Layer 3 of a small transformer language model trained on English Wikipedia (16 layers, counted from 0, width 96).
A neuron's activation on a vector x is SiLU(gate . x) times (in . x), where the dot is the dot product.

Input weights of the MLP neurons that the questions are about. A number n stands for (n - 128) times 0.0046.
n2 gate: 105, 81, 138, 124, 78, 140, 185, 132, 117, 123, 182, 115, 167, 138, 123, 121, 161, 164, 49, 126, 157, 155, 163, 154, 177, 114, 62, 169, 111, 161, 67, 176, 178, 176, 134, 153, 98, 113, 167, 124, 139, 167, 132, 165, 141, 80, 142, 117, 154, 55, 132, 67, 107, 139, 157, 143, 142, 166, 165, 104, 119, 125, 78, 185, 136, 127, 93, 97, 96, 133, 127, 95, 105, 96, 120, 144, 143, 137, 80, 147, 115, 129, 114, 123, 100, 126, 133, 149, 114, 126, 101, 122, 202, 59, 161, 138
n30 gate: 63, 121, 110, 89, 142, 130, 117, 115, 117, 133, 141, 126, 83, 90, 131, 126, 158, 63, 110, 167, 124, 136, 148, 126, 126, 155, 107, 111, 159, 141, 226, 171, 193, 148, 79, 126, 54, 140, 93, 88, 148, 161, 112, 158, 150, 124, 150, 168, 101, 198, 138, 120, 112, 160, 65, 96, 75, 183, 134, 199, 174, 142, 127, 106, 144, 139, 120, 134, 112, 138, 131, 70, 147, 110, 84, 109, 121, 72, 101, 177, 40, 173, 122, 164, 144, 109, 115, 143, 126, 134, 144, 145, 158, 60, 106, 157
n45 gate: 205, 167, 111, 108, 123, 163, 165, 136, 137, 134, 167, 146, 211, 102, 95, 136, 69, 133, 80, 89, 138, 147, 159, 73, 111, 133, 137, 109, 123, 157, 145, 76, 110, 100, 107, 182, 155, 94, 139, 109, 111, 131, 171, 149, 136, 143, 135, 137, 171, 130, 113, 167, 100, 102, 132, 146, 189, 127, 135, 125, 147, 125, 127, 155, 158, 153, 126, 52, 127, 158, 151, 131, 110, 110, 136, 61, 92, 182, 96, 93, 161, 90, 156, 106, 158, 118, 121, 108, 139, 127, 136, 157, 130, 106, 135, 141
n93 gate: 106, 169, 118, 147, 125, 89, 115, 137, 126, 134, 163, 161, 133, 118, 107, 172, 127, 153, 124, 185, 142, 137, 140, 113, 123, 83, 97, 113, 78, 165, 171, 137, 110, 140, 129, 103, 153, 99, 119, 102, 120, 139, 118, 115, 124, 86, 123, 102, 154, 49, 102, 120, 177, 170, 137, 93, 153, 138, 122, 136, 133, 91, 10, 138, 135, 142, 166, 150, 122, 179, 143, 89, 99, 165, 142, 108, 109, 91, 194, 111, 149, 70, 117, 50, 114, 134, 118, 125, 134, 126, 69, 113, 105, 120, 157, 164
n131 gate: 120, 162, 209, 132, 142, 153, 100, 120, 74, 146, 157, 118, 104, 145, 154, 101, 115, 134, 137, 76, 126, 167, 155, 111, 90, 158, 123, 91, 152, 172, 107, 187, 97, 111, 75, 112, 111, 100, 136, 127, 94, 162, 108, 92, 110, 109, 147, 93, 84, 121, 111, 125, 166, 176, 199, 152, 133, 85, 122, 147, 146, 132, 148, 133, 98, 155, 121, 108, 95, 187, 122, 152, 111, 162, 108, 105, 177, 153, 186, 117, 158, 138, 75, 174, 142, 156, 109, 120, 185, 135, 129, 85, 109, 162, 144, 90
n144 gate: 98, 135, 86, 132, 108, 164, 149, 145, 168, 150, 122, 159, 102, 148, 139, 150, 199, 158, 158, 118, 161, 117, 86, 135, 151, 109, 126, 161, 124, 93, 72, 93, 179, 170, 114, 175, 112, 153, 63, 117, 114, 123, 121, 139, 146, 141, 141, 84, 115, 123, 153, 151, 85, 94, 185, 132, 119, 120, 144, 90, 175, 138, 138, 103, 118, 102, 99, 131, 79, 139, 168, 85, 201, 141, 87, 119, 129, 173, 99, 96, 133, 161, 124, 131, 136, 116, 71, 109, 91, 117, 133, 143, 122, 174, 131, 124
n149 gate: 113, 123, 118, 171, 86, 135, 123, 175, 131, 142, 80, 105, 88, 180, 116, 125, 141, 112, 125, 108, 73, 116, 70, 129, 114, 142, 139, 133, 141, 141, 122, 110, 172, 122, 154, 90, 121, 139, 143, 146, 133, 107, 141, 170, 104, 139, 100, 101, 211, 85, 78, 117, 121, 137, 200, 163, 138, 205, 180, 130, 124, 116, 105, 128, 88, 143, 119, 147, 96, 156, 181, 133, 177, 172, 136, 165, 134, 129, 78, 82, 167, 68, 146, 127, 101, 178, 181, 82, 157, 152, 128, 106, 102, 126, 110, 112
n162 gate: 74, 189, 103, 99, 134, 119, 119, 126, 143, 186, 138, 132, 87, 84, 145, 103, 143, 158, 132, 150, 60, 131, 62, 118, 121, 135, 83, 107, 166, 152, 165, 176, 143, 149, 125, 140, 169, 69, 145, 68, 162, 148, 127, 98, 116, 159, 156, 160, 101, 152, 132, 100, 111, 55, 145, 138, 139, 165, 114, 159, 135, 116, 189, 154, 203, 125, 134, 152, 148, 142, 144, 96, 166, 124, 102, 127, 169, 166, 153, 173, 91, 160, 130, 126, 150, 133, 123, 73, 128, 105, 134, 118, 132, 120, 82, 99
n182 gate: 178, 155, 167, 122, 186, 188, 158, 87, 123, 150, 166, 115, 127, 157, 112, 127, 126, 84, 117, 87, 135, 161, 121, 85, 110, 130, 139, 143, 125, 171, 90, 163, 171, 56, 111, 122, 141, 183, 138, 175, 145, 170, 155, 89, 142, 106, 148, 74, 151, 100, 154, 149, 86, 97, 148, 97, 118, 100, 115, 174, 143, 106, 137, 128, 148, 172, 110, 138, 81, 169, 105, 160, 65, 108, 149, 155, 145, 108, 144, 157, 155, 171, 104, 78, 146, 134, 135, 91, 101, 118, 173, 95, 103, 83, 108, 85
n190 gate: 94, 160, 199, 57, 116, 149, 147, 91, 104, 119, 132, 94, 107, 115, 68, 75, 108, 111, 139, 161, 128, 155, 145, 96, 102, 87, 188, 103, 133, 100, 137, 124, 169, 135, 197, 123, 108, 105, 186, 121, 147, 160, 144, 98, 124, 165, 77, 111, 136, 100, 115, 98, 95, 97, 121, 149, 144, 108, 129, 150, 119, 122, 171, 134, 210, 109, 156, 122, 77, 113, 157, 143, 123, 102, 128, 138, 74, 158, 182, 132, 185, 79, 120, 154, 161, 120, 124, 133, 136, 188, 121, 122, 93, 67, 140, 91
n228 gate: 118, 129, 89, 184, 74, 155, 157, 143, 135, 117, 92, 130, 139, 97, 179, 110, 146, 126, 136, 136, 93, 111, 147, 139, 150, 112, 111, 109, 141, 176, 127, 122, 134, 119, 139, 148, 119, 143, 166, 117, 161, 117, 143, 80, 134, 128, 118, 109, 142, 142, 146, 121, 110, 119, 90, 140, 130, 127, 139, 183, 169, 84, 147, 123, 99, 140, 150, 164, 180, 170, 124, 116, 152, 124, 141, 99, 104, 100, 146, 143, 83, 82, 204, 111, 97, 94, 186, 138, 130, 105, 133, 108, 84, 139, 122, 114
n248 gate: 134, 161, 135, 148, 104, 122, 80, 152, 175, 55, 56, 103, 169, 136, 107, 107, 167, 145, 104, 128, 141, 152, 119, 102, 102, 89, 141, 108, 134, 151, 79, 138, 114, 110, 119, 142, 156, 128, 146, 132, 188, 124, 132, 128, 138, 144, 180, 148, 177, 87, 52, 169, 100, 119, 72, 104, 145, 97, 165, 171, 151, 122, 138, 155, 132, 124, 115, 106, 85, 110, 196, 87, 96, 118, 121, 66, 103, 128, 99, 166, 111, 138, 134, 150, 110, 94, 155, 94, 120, 125, 142, 124, 136, 99, 168, 161
n2 in: 79, 122, 163, 90, 172, 127, 70, 87, 112, 150, 136, 111, 134, 133, 104, 118, 109, 138, 88, 172, 151, 173, 192, 136, 187, 128, 126, 132, 131, 97, 162, 133, 119, 143, 128, 131, 93, 160, 110, 134, 168, 160, 175, 105, 74, 102, 147, 120, 102, 144, 156, 116, 98, 160, 125, 105, 148, 141, 114, 147, 132, 91, 151, 117, 128, 123, 121, 71, 210, 160, 100, 131, 216, 164, 132, 126, 159, 120, 171, 147, 135, 177, 129, 191, 171, 144, 155, 75, 159, 136, 169, 205, 106, 180, 84, 96
n30 in: 45, 98, 119, 122, 156, 114, 87, 171, 134, 120, 148, 112, 158, 80, 86, 132, 104, 114, 96, 133, 132, 148, 184, 176, 107, 98, 151, 127, 149, 128, 214, 137, 113, 126, 49, 103, 104, 132, 83, 117, 130, 94, 140, 171, 117, 100, 154, 163, 121, 152, 173, 113, 138, 113, 76, 96, 122, 139, 129, 174, 116, 163, 175, 130, 106, 125, 91, 127, 90, 178, 122, 50, 172, 107, 98, 73, 100, 67, 127, 127, 92, 163, 192, 117, 187, 81, 102, 143, 118, 95, 161, 131, 168, 114, 147, 123
n45 in: 131, 102, 111, 172, 116, 137, 141, 128, 129, 117, 72, 101, 157, 118, 88, 58, 131, 94, 117, 124, 117, 110, 111, 114, 119, 127, 124, 152, 131, 156, 96, 111, 91, 122, 151, 133, 156, 146, 105, 159, 162, 113, 98, 151, 110, 133, 148, 156, 133, 133, 179, 107, 36, 125, 139, 145, 167, 163, 104, 112, 161, 141, 98, 183, 86, 112, 92, 85, 74, 158, 172, 86, 134, 116, 126, 183, 97, 101, 123, 126, 98, 117, 130, 68, 100, 78, 94, 150, 137, 132, 151, 139, 150, 123, 113, 79
n93 in: 121, 161, 156, 128, 152, 109, 121, 153, 134, 146, 134, 185, 107, 87, 126, 184, 97, 137, 84, 173, 176, 141, 122, 115, 136, 88, 86, 162, 126, 186, 139, 180, 110, 110, 131, 119, 166, 108, 131, 97, 102, 116, 110, 86, 116, 68, 131, 118, 112, 82, 98, 97, 165, 184, 168, 130, 126, 134, 161, 137, 148, 124, 60, 120, 101, 154, 145, 138, 133, 133, 150, 101, 162, 145, 130, 108, 165, 120, 152, 155, 147, 137, 165, 161, 156, 126, 140, 95, 152, 126, 64, 131, 101, 147, 181, 137
n131 in: 117, 101, 121, 80, 115, 116, 171, 121, 113, 125, 147, 132, 132, 131, 128, 145, 117, 128, 113, 178, 173, 117, 117, 144, 179, 142, 116, 181, 107, 90, 184, 185, 152, 96, 146, 178, 163, 131, 169, 142, 163, 119, 140, 145, 102, 109, 150, 94, 116, 119, 74, 124, 147, 128, 112, 87, 115, 116, 61, 133, 125, 128, 129, 124, 169, 111, 131, 91, 148, 91, 155, 86, 123, 68, 76, 124, 81, 142, 93, 200, 108, 168, 145, 106, 128, 136, 147, 174, 95, 96, 145, 181, 120, 133, 131, 142
n144 in: 137, 161, 92, 123, 132, 118, 160, 131, 165, 166, 165, 186, 72, 160, 152, 136, 171, 154, 105, 124, 153, 132, 82, 152, 142, 93, 147, 135, 95, 133, 92, 73, 153, 165, 100, 162, 101, 107, 132, 115, 109, 121, 137, 70, 119, 122, 120, 106, 140, 154, 155, 121, 89, 72, 195, 170, 152, 138, 133, 99, 140, 139, 144, 95, 179, 118, 143, 118, 135, 173, 131, 74, 183, 131, 95, 142, 105, 173, 95, 126, 157, 166, 124, 128, 152, 145, 50, 136, 104, 97, 91, 140, 150, 157, 105, 133
n149 in: 156, 128, 102, 168, 101, 139, 133, 155, 159, 134, 92, 135, 107, 146, 91, 122, 129, 79, 144, 120, 107, 90, 95, 131, 135, 148, 135, 170, 153, 110, 133, 137, 180, 119, 151, 80, 159, 142, 163, 130, 101, 115, 187, 151, 58, 98, 97, 116, 191, 102, 84, 154, 96, 113, 169, 175, 161, 161, 162, 151, 135, 92, 112, 128, 105, 179, 121, 156, 91, 146, 180, 104, 171, 90, 123, 170, 105, 138, 58, 121, 121, 110, 147, 57, 91, 115, 181, 84, 148, 146, 124, 98, 114, 107, 102, 91
n162 in: 112, 129, 141, 168, 80, 118, 98, 129, 122, 146, 181, 79, 95, 100, 114, 128, 161, 120, 161, 148, 88, 81, 129, 152, 134, 115, 139, 105, 148, 160, 168, 176, 129, 136, 147, 116, 142, 47, 140, 84, 117, 131, 106, 113, 112, 167, 99, 88, 107, 160, 133, 135, 135, 107, 119, 123, 109, 156, 159, 168, 123, 114, 119, 134, 193, 95, 146, 132, 182, 140, 182, 195, 174, 131, 138, 140, 141, 129, 178, 87, 108, 142, 169, 151, 161, 161, 135, 116, 163, 93, 87, 145, 110, 135, 90, 109
n182 in: 118, 117, 128, 126, 146, 170, 160, 165, 134, 156, 168, 133, 132, 161, 95, 202, 166, 76, 137, 123, 118, 141, 41, 125, 97, 77, 103, 126, 151, 142, 144, 107, 142, 90, 119, 118, 101, 128, 101, 166, 132, 127, 155, 85, 166, 80, 108, 80, 181, 84, 127, 163, 110, 129, 203, 154, 128, 96, 145, 112, 189, 83, 107, 78, 118, 113, 92, 131, 108, 150, 141, 104, 129, 165, 183, 64, 123, 96, 124, 103, 174, 128, 137, 100, 204, 126, 153, 69, 125, 109, 119, 67, 80, 159, 179, 166
n190 in: 154, 150, 192, 96, 108, 110, 91, 125, 109, 116, 154, 63, 65, 116, 90, 97, 119, 146, 117, 208, 92, 168, 133, 103, 70, 122, 209, 119, 124, 138, 163, 127, 139, 174, 149, 98, 58, 86, 137, 72, 93, 135, 147, 75, 105, 95, 75, 127, 140, 166, 89, 145, 149, 87, 150, 197, 149, 146, 116, 125, 141, 114, 172, 102, 130, 162, 181, 142, 88, 106, 128, 142, 155, 125, 118, 121, 123, 163, 110, 138, 188, 135, 120, 153, 188, 110, 142, 95, 157, 149, 177, 116, 74, 112, 186, 109
n228 in: 123, 115, 99, 186, 108, 149, 148, 153, 139, 97, 122, 126, 167, 170, 150, 152, 151, 80, 123, 132, 75, 107, 148, 146, 145, 127, 116, 103, 121, 148, 107, 127, 120, 127, 133, 145, 125, 140, 122, 98, 157, 108, 144, 112, 131, 130, 122, 116, 124, 91, 130, 137, 114, 145, 84, 140, 100, 99, 132, 123, 146, 89, 111, 106, 99, 177, 127, 145, 174, 178, 88, 69, 161, 113, 140, 113, 124, 155, 173, 112, 114, 98, 231, 125, 86, 116, 165, 125, 154, 115, 126, 87, 100, 116, 126, 145
n248 in: 132, 135, 119, 116, 145, 116, 93, 145, 184, 76, 70, 79, 161, 151, 159, 132, 163, 73, 154, 144, 105, 170, 138, 124, 124, 82, 150, 102, 144, 145, 138, 103, 123, 106, 100, 85, 129, 97, 145, 174, 152, 180, 112, 95, 160, 123, 207, 163, 248, 148, 107, 150, 145, 146, 75, 151, 119, 148, 130, 125, 121, 120, 80, 147, 111, 149, 73, 159, 88, 112, 152, 112, 92, 157, 154, 86, 157, 96, 92, 107, 51, 127, 141, 112, 163, 107, 153, 98, 139, 109, 148, 115, 136, 90, 196, 159

Each question shows a token from some text and the vector x that enters the MLP there. A number n stands for (n - 128) times 0.04.

"w": 153, 125, 101, 148, 194, 105, 194, 170, 120, 103, 124, 153, 161, 122, 182, 148, 120, 100, 136, 98, 102, 144, 132, 139, 114, 179, 140, 160, 94, 131, 131, 105, 137, 161, 185, 168, 162, 83, 130, 157, 201, 143, 119, 141, 135, 144, 116, 117, 147, 162, 155, 100, 152, 105, 146, 99, 120, 84, 129, 122, 117, 138, 157, 119, 143, 134, 111, 65, 116, 89, 149, 114, 84, 153, 119, 145, 100, 129, 103, 169, 118, 162, 115, 148, 42, 88, 155, 113, 188, 123, 156, 139, 131, 189, 140, 154
The most active neuron and its activation: n45, at about 1

"ar": 127, 83, 51, 153, 143, 127, 134, 174, 106, 110, 137, 124, 95, 153, 147, 139, 162, 103, 133, 128, 86, 128, 167, 111, 152, 167, 145, 129, 73, 142, 113, 140, 104, 162, 148, 142, 117, 116, 180, 146, 131, 108, 111, 130, 64, 104, 135, 66, 132, 151, 141, 96, 132, 144, 149, 106, 112, 90, 81, 127, 130, 99, 149, 122, 121, 149, 140, 158, 140, 83, 110, 93, 95, 166, 183, 120, 66, 140, 201, 158, 99, 158, 149, 120, 94, 60, 153, 119, 157, 147, 135, 129, 113, 162, 139, 153
Which neuron lights up most? n228

" not": 136, 123, 109, 177, 113, 138, 113, 154, 122, 135, 150, 104, 157, 152, 158, 134, 177, 96, 123, 148, 114, 176, 128, 127, 163, 157, 99, 138, 83, 158, 124, 103, 157, 177, 167, 131, 146, 125, 82, 124, 92, 123, 153, 115, 105, 120, 142, 125, 123, 153, 143, 56, 170, 143, 171, 83, 111, 155, 136, 164, 132, 136, 166, 160, 170, 123, 91, 116, 146, 163, 82, 94, 154, 141, 151, 112, 113, 103, 132, 188, 150, 71, 204, 180, 139, 88, 158, 135, 150, 146, 147, 130, 151, 131, 177, 156
The three highest activations, in order: n228, n2, n30

"i": 85, 84, 105, 143, 111, 128, 168, 120, 116, 115, 161, 124, 115, 111, 130, 126, 91, 163, 148, 112, 135, 75, 137, 108, 111, 180, 166, 162, 113, 158, 162, 133, 129, 164, 165, 135, 120, 116, 121, 162, 121, 151, 100, 137, 108, 113, 190, 151, 101, 161, 78, 77, 78, 145, 141, 106, 113, 168, 158, 136, 142, 90, 111, 151, 135, 146, 120, 99, 183, 71, 136, 100, 121, 148, 174, 129, 122, 135, 203, 146, 114, 117, 106, 152, 121, 98, 142, 77, 125, 185, 144, 110, 148, 160, 137, 167
The most active neuron and its activation: n2, at about 1.7

" the": 113, 117, 135, 120, 117, 133, 145, 135, 106, 95, 129, 126, 154, 144, 151, 96, 117, 116, 109, 143, 162, 152, 104, 95, 89, 126, 119, 131, 64, 130, 135, 67, 198, 126, 143, 146, 136, 83, 102, 137, 187, 161, 111, 167, 96, 131, 142, 136, 123, 154, 120, 134, 149, 107, 142, 80, 74, 120, 73, 141, 87, 175, 157, 144, 130, 143, 101, 126, 136, 94, 117, 125, 102, 199, 169, 142, 137, 93, 140, 107, 120, 108, 172, 131, 130, 117, 152, 135, 180, 166, 131, 136, 158, 191, 116, 150
Which neuron lights up most? n144

"la": 164, 90, 83, 183, 169, 113, 87, 150, 139, 136, 157, 115, 102, 115, 120, 102, 128, 165, 175, 126, 132, 169, 143, 120, 65, 148, 166, 166, 122, 110, 127, 139, 140, 107, 161, 159, 104, 109, 76, 134, 94, 104, 109, 143, 103, 105, 131, 121, 121, 133, 112, 65, 138, 174, 104, 73, 102, 83, 114, 100, 121, 151, 161, 120, 123, 139, 140, 124, 97, 84, 130, 116, 60, 169, 178, 139, 121, 144, 172, 111, 80, 131, 97, 87, 137, 91, 147, 61, 162, 139, 140, 133, 124, 180, 134, 95
The most active neuron and its activation: n144, at about 0.62

" Ho": 181, 89, 98, 111, 182, 169, 187, 104, 142, 121, 155, 120, 124, 132, 136, 105, 106, 138, 158, 158, 97, 173, 132, 99, 139, 130, 165, 127, 117, 126, 130, 78, 145, 128, 161, 148, 107, 123, 110, 116, 114, 118, 87, 124, 153, 101, 101, 69, 115, 161, 134, 126, 173, 133, 173, 76, 82, 118, 120, 110, 84, 111, 157, 131, 194, 104, 73, 118, 163, 132, 159, 110, 106, 180, 97, 155, 161, 108, 132, 132, 106, 130, 135, 176, 112, 125, 130, 86, 126, 170, 114, 177, 131, 127, 129, 135
The most active neuron and its activation: n144, at about 1.1

"ver": 141, 133, 88, 173, 197, 112, 93, 131, 155, 140, 177, 133, 114, 134, 113, 111, 100, 106, 147, 139, 138, 182, 139, 81, 156, 165, 146, 135, 62, 137, 164, 135, 163, 187, 139, 127, 128, 81, 114, 185, 146, 110, 148, 107, 60, 110, 148, 100, 118, 135, 129, 132, 164, 127, 154, 122, 139, 117, 82, 134, 140, 138, 138, 137, 132, 145, 110, 140, 122, 71, 149, 103, 34, 172, 115, 142, 115, 112, 91, 109, 123, 86, 178, 139, 107, 93, 133, 137, 167, 141, 94, 104, 131, 182, 88, 121
The two highest activations, in order: n93, n131

"st": 123, 166, 129, 186, 142, 111, 128, 177, 132, 99, 192, 151, 129, 152, 151, 108, 120, 88, 177, 146, 138, 222, 121, 87, 106, 161, 137, 146, 127, 149, 112, 124, 105, 136, 177, 131, 130, 114, 155, 162, 61, 133, 136, 174, 120, 83, 139, 142, 121, 141, 159, 117, 146, 130, 157, 99, 171, 120, 110, 135, 124, 92, 158, 121, 118, 121, 127, 77, 175, 83, 100, 72, 88, 179, 119, 122, 89, 107, 128, 124, 159, 150, 164, 109, 119, 117, 161, 155, 137, 135, 163, 117, 123, 189, 139, 152
The three highest activations, in order: n131, n162, n93

" st": 126, 148, 134, 200, 163, 103, 168, 154, 106, 145, 148, 110, 116, 160, 123, 97, 163, 111, 148, 154, 129, 166, 118, 115, 82, 127, 139, 153, 88, 152, 151, 114, 149, 115, 158, 135, 167, 57, 132, 110, 134, 107, 141, 140, 119, 80, 100, 183, 74, 130, 162, 147, 169, 72, 140, 98, 133, 108, 99, 124, 140, 128, 158, 156, 166, 86, 132, 132, 172, 123, 99, 93, 131, 169, 144, 150, 98, 83, 109, 175, 127, 178, 112, 130, 106, 92, 137, 75, 161, 141, 142, 114, 155, 155, 171, 99
The most active neuron and its activation: n162, at about 2.4

" C": 152, 106, 62, 106, 156, 150, 140, 113, 121, 87, 121, 150, 154, 143, 124, 91, 129, 106, 146, 139, 151, 123, 126, 121, 88, 166, 137, 154, 104, 134, 107, 142, 137, 139, 159, 97, 131, 119, 90, 131, 84, 93, 128, 123, 127, 93, 113, 117, 152, 159, 143, 91, 154, 71, 161, 101, 78, 93, 72, 104, 120, 112, 154, 147, 132, 97, 113, 106, 192, 119, 118, 110, 124, 212, 96, 135, 113, 96, 142, 60, 100, 165, 151, 149, 126, 120, 111, 68, 145, 152, 124, 178, 155, 114, 177, 142
The two highest activations, in order: n144, n149

"s": 130, 104, 68, 159, 154, 92, 122, 104, 163, 133, 155, 133, 107, 175, 136, 92, 130, 124, 142, 79, 129, 177, 123, 130, 124, 148, 140, 151, 109, 156, 139, 125, 152, 128, 189, 132, 87, 75, 115, 156, 79, 117, 137, 149, 140, 136, 150, 169, 119, 137, 168, 105, 155, 133, 178, 109, 155, 94, 89, 122, 83, 126, 154, 145, 144, 112, 115, 149, 144, 89, 103, 136, 123, 181, 203, 98, 80, 138, 151, 88, 107, 146, 119, 134, 101, 100, 139, 134, 131, 160, 165, 137, 132, 189, 156, 198
The two highest activations, in order: n149, n93

",": 140, 97, 88, 150, 147, 154, 136, 183, 134, 109, 171, 160, 111, 185, 107, 99, 165, 96, 129, 111, 162, 106, 114, 144, 113, 152, 154, 104, 105, 160, 132, 73, 180, 96, 142, 106, 149, 46, 100, 121, 89, 162, 145, 119, 89, 114, 119, 119, 133, 159, 100, 66, 167, 132, 145, 88, 138, 127, 141, 132, 90, 109, 149, 109, 142, 91, 97, 117, 123, 105, 109, 118, 145, 153, 124, 126, 137, 119, 134, 147, 84, 112, 137, 154, 122, 116, 152, 95, 95, 183, 168, 124, 133, 172, 125, 125
Which neuron lights up most? n149

"69": 128, 85, 132, 133, 152, 125, 197, 138, 164, 103, 187, 165, 97, 154, 116, 110, 152, 118, 104, 87, 145, 175, 99, 138, 138, 180, 84, 169, 102, 166, 102, 119, 91, 143, 165, 121, 132, 119, 120, 139, 90, 88, 123, 102, 132, 108, 132, 100, 123, 200, 122, 114, 109, 118, 125, 61, 150, 138, 101, 135, 120, 116, 178, 110, 147, 148, 102, 116, 115, 88, 112, 104, 106, 196, 164, 117, 120, 116, 143, 142, 124, 93, 157, 130, 84, 106, 133, 118, 119, 186, 105, 141, 118, 117, 133, 112
Which neuron lights up most? n182

" to": 104, 93, 165, 140, 119, 157, 112, 169, 135, 107, 125, 118, 150, 163, 162, 122, 122, 84, 138, 157, 141, 162, 145, 96, 187, 150, 136, 107, 64, 136, 122, 111, 176, 147, 152, 140, 150, 101, 111, 95, 52, 125, 131, 116, 140, 147, 101, 176, 129, 121, 118, 92, 156, 117, 176, 84, 116, 139, 94, 135, 86, 123, 164, 153, 174, 127, 93, 127, 123, 133, 109, 73, 119, 172, 209, 143, 127, 86, 139, 145, 131, 110, 126, 118, 111, 117, 147, 99, 135, 166, 118, 144, 157, 206, 142, 148
The two highest activations, in order: n2, n93

" original": 100, 110, 144, 147, 167, 112, 141, 129, 166, 140, 178, 108, 139, 158, 155, 100, 157, 150, 84, 184, 128, 144, 108, 80, 118, 157, 90, 156, 83, 116, 119, 64, 150, 145, 148, 115, 179, 103, 119, 124, 132, 93, 150, 134, 40, 101, 148, 121, 127, 169, 149, 127, 180, 114, 133, 116, 122, 147, 104, 142, 124, 125, 171, 111, 138, 98, 152, 154, 172, 133, 107, 124, 108, 168, 145, 100, 109, 97, 177, 140, 89, 120, 154, 174, 107, 126, 160, 147, 137, 143, 101, 131, 151, 105, 133, 92
The most active neuron and its activation: n162, at about 1.7

" year": 143, 84, 161, 165, 153, 101, 143, 105, 157, 107, 138, 113, 115, 127, 128, 78, 136, 122, 115, 140, 153, 156, 109, 98, 136, 150, 125, 152, 142, 162, 159, 114, 122, 54, 156, 107, 173, 161, 145, 108, 110, 109, 139, 128, 74, 73, 145, 95, 118, 162, 117, 94, 152, 142, 151, 72, 95, 147, 140, 131, 113, 112, 188, 114, 180, 141, 100, 121, 144, 114, 72, 111, 135, 165, 147, 118, 123, 143, 131, 132, 138, 158, 114, 116, 68, 143, 159, 135, 134, 163, 149, 152, 135, 161, 197, 183
Which neuron lights up most? n131

"ed": 113, 122, 128, 136, 162, 107, 119, 142, 155, 147, 136, 107, 94, 105, 105, 123, 116, 105, 181, 122, 122, 163, 112, 108, 133, 165, 163, 117, 63, 105, 107, 92, 126, 143, 163, 122, 106, 126, 114, 131, 74, 94, 173, 143, 133, 104, 163, 117, 162, 124, 163, 86, 136, 115, 180, 83, 141, 97, 111, 100, 100, 144, 155, 128, 132, 118, 130, 159, 112, 109, 65, 128, 86, 206, 131, 107, 114, 161, 161, 107, 69, 116, 192, 136, 84, 110, 175, 116, 98, 172, 134, 104, 136, 147, 166, 152
The most active neuron and its activation: n162, at about 0.69

" and": 138, 116, 152, 156, 112, 135, 104, 189, 161, 89, 148, 170, 138, 138, 111, 94, 155, 90, 121, 157, 144, 122, 135, 113, 120, 183, 138, 93, 59, 136, 129, 103, 182, 135, 167, 135, 128, 76, 130, 103, 94, 139, 171, 108, 121, 146, 96, 144, 140, 152, 124, 79, 154, 118, 198, 119, 93, 153, 127, 133, 86, 145, 162, 140, 150, 114, 87, 169, 115, 121, 103, 114, 126, 149, 143, 149, 131, 130, 181, 143, 112, 76, 126, 132, 119, 100, 139, 94, 109, 176, 132, 145, 149, 137, 162, 126
The two highest activations, in order: n190, n149

"tch": 138, 153, 79, 212, 194, 80, 102, 163, 107, 137, 141, 173, 152, 111, 157, 103, 123, 121, 119, 130, 119, 184, 115, 138, 126, 164, 130, 183, 107, 127, 180, 131, 125, 118, 163, 176, 127, 184, 137, 138, 147, 154, 181, 177, 166, 112, 149, 125, 133, 119, 160, 119, 170, 136, 152, 127, 152, 91, 108, 156, 127, 140, 140, 143, 155, 124, 140, 124, 94, 98, 112, 95, 123, 180, 140, 87, 115, 113, 157, 109, 87, 114, 138, 170, 141, 95, 156, 124, 140, 164, 137, 154, 154, 112, 116, 107
The most active neuron and its activation: n30, at about 3

" ": 202, 116, 125, 135, 155, 126, 121, 145, 154, 102, 126, 130, 104, 181, 141, 129, 114, 142, 135, 124, 135, 101, 109, 112, 108, 147, 138, 160, 81, 153, 154, 146, 147, 105, 153, 111, 135, 73, 116, 150, 116, 96, 145, 144, 136, 104, 139, 83, 95, 132, 100, 81, 162, 98, 112, 93, 146, 158, 53, 145, 101, 132, 159, 127, 157, 97, 73, 91, 196, 145, 104, 126, 147, 202, 152, 150, 96, 126, 113, 134, 98, 131, 115, 153, 92, 83, 124, 108, 133, 193, 97, 122, 132, 163, 144, 132
Which neuron lights up most? n30

" have": 106, 148, 174, 146, 156, 141, 131, 146, 165, 160, 150, 125, 149, 173, 165, 105, 176, 155, 141, 167, 113, 173, 144, 140, 133, 143, 140, 142, 74, 128, 164, 89, 154, 168, 124, 131, 129, 82, 119, 138, 112, 102, 138, 141, 73, 83, 115, 163, 134, 121, 166, 114, 166, 142, 126, 125, 115, 65, 137, 169, 101, 139, 177, 158, 146, 111, 86, 80, 121, 131, 112, 83, 105, 172, 165, 134, 145, 116, 100, 171, 168, 112, 104, 130, 154, 55, 153, 129, 142, 144, 165, 125, 154, 154, 180, 129
The most active neuron and its activation: n2, at about 2.4

"\"": 177, 116, 79, 105, 130, 87, 165, 115, 156, 112, 173, 151, 127, 78, 127, 112, 141, 84, 180, 137, 155, 103, 104, 117, 109, 130, 131, 140, 100, 165, 160, 147, 137, 96, 178, 112, 143, 115, 113, 140, 110, 130, 163, 85, 43, 131, 154, 83, 100, 138, 108, 125, 143, 154, 141, 97, 136, 100, 100, 163, 107, 149, 145, 141, 130, 115, 123, 122, 130, 109, 90, 91, 137, 143, 180, 133, 121, 93, 126, 120, 118, 105, 181, 150, 102, 102, 163, 113, 119, 144, 126, 167, 167, 152, 119, 208
Which neuron lights up most? n93

" member": 136, 135, 101, 147, 183, 120, 108, 106, 147, 110, 134, 107, 101, 157, 106, 126, 120, 106, 102, 145, 135, 120, 105, 121, 122, 157, 175, 140, 88, 101, 109, 119, 118, 128, 146, 143, 165, 139, 111, 126, 119, 144, 140, 135, 79, 70, 111, 109, 128, 179, 121, 178, 151, 123, 103, 75, 91, 188, 130, 161, 85, 134, 187, 145, 153, 110, 110, 179, 135, 139, 131, 137, 113, 141, 151, 118, 58, 149, 142, 146, 103, 180, 145, 157, 78, 92, 159, 157, 114, 169, 139, 101, 168, 149, 183, 154
The most active neuron and its activation: n30, at about 1.7

" of": 92, 80, 122, 197, 143, 167, 112, 149, 153, 121, 138, 127, 162, 156, 159, 115, 109, 78, 113, 147, 141, 78, 126, 93, 157, 184, 159, 121, 78, 117, 138, 111, 157, 134, 139, 117, 142, 82, 142, 102, 72, 132, 139, 150, 112, 133, 162, 102, 172, 160, 120, 95, 138, 90, 158, 128, 125, 175, 135, 121, 87, 164, 155, 147, 165, 152, 122, 173, 117, 91, 140, 86, 119, 185, 188, 151, 119, 128, 128, 146, 91, 130, 138, 146, 114, 131, 157, 72, 132, 172, 137, 151, 155, 169, 120, 169
Which neuron lights up most? n149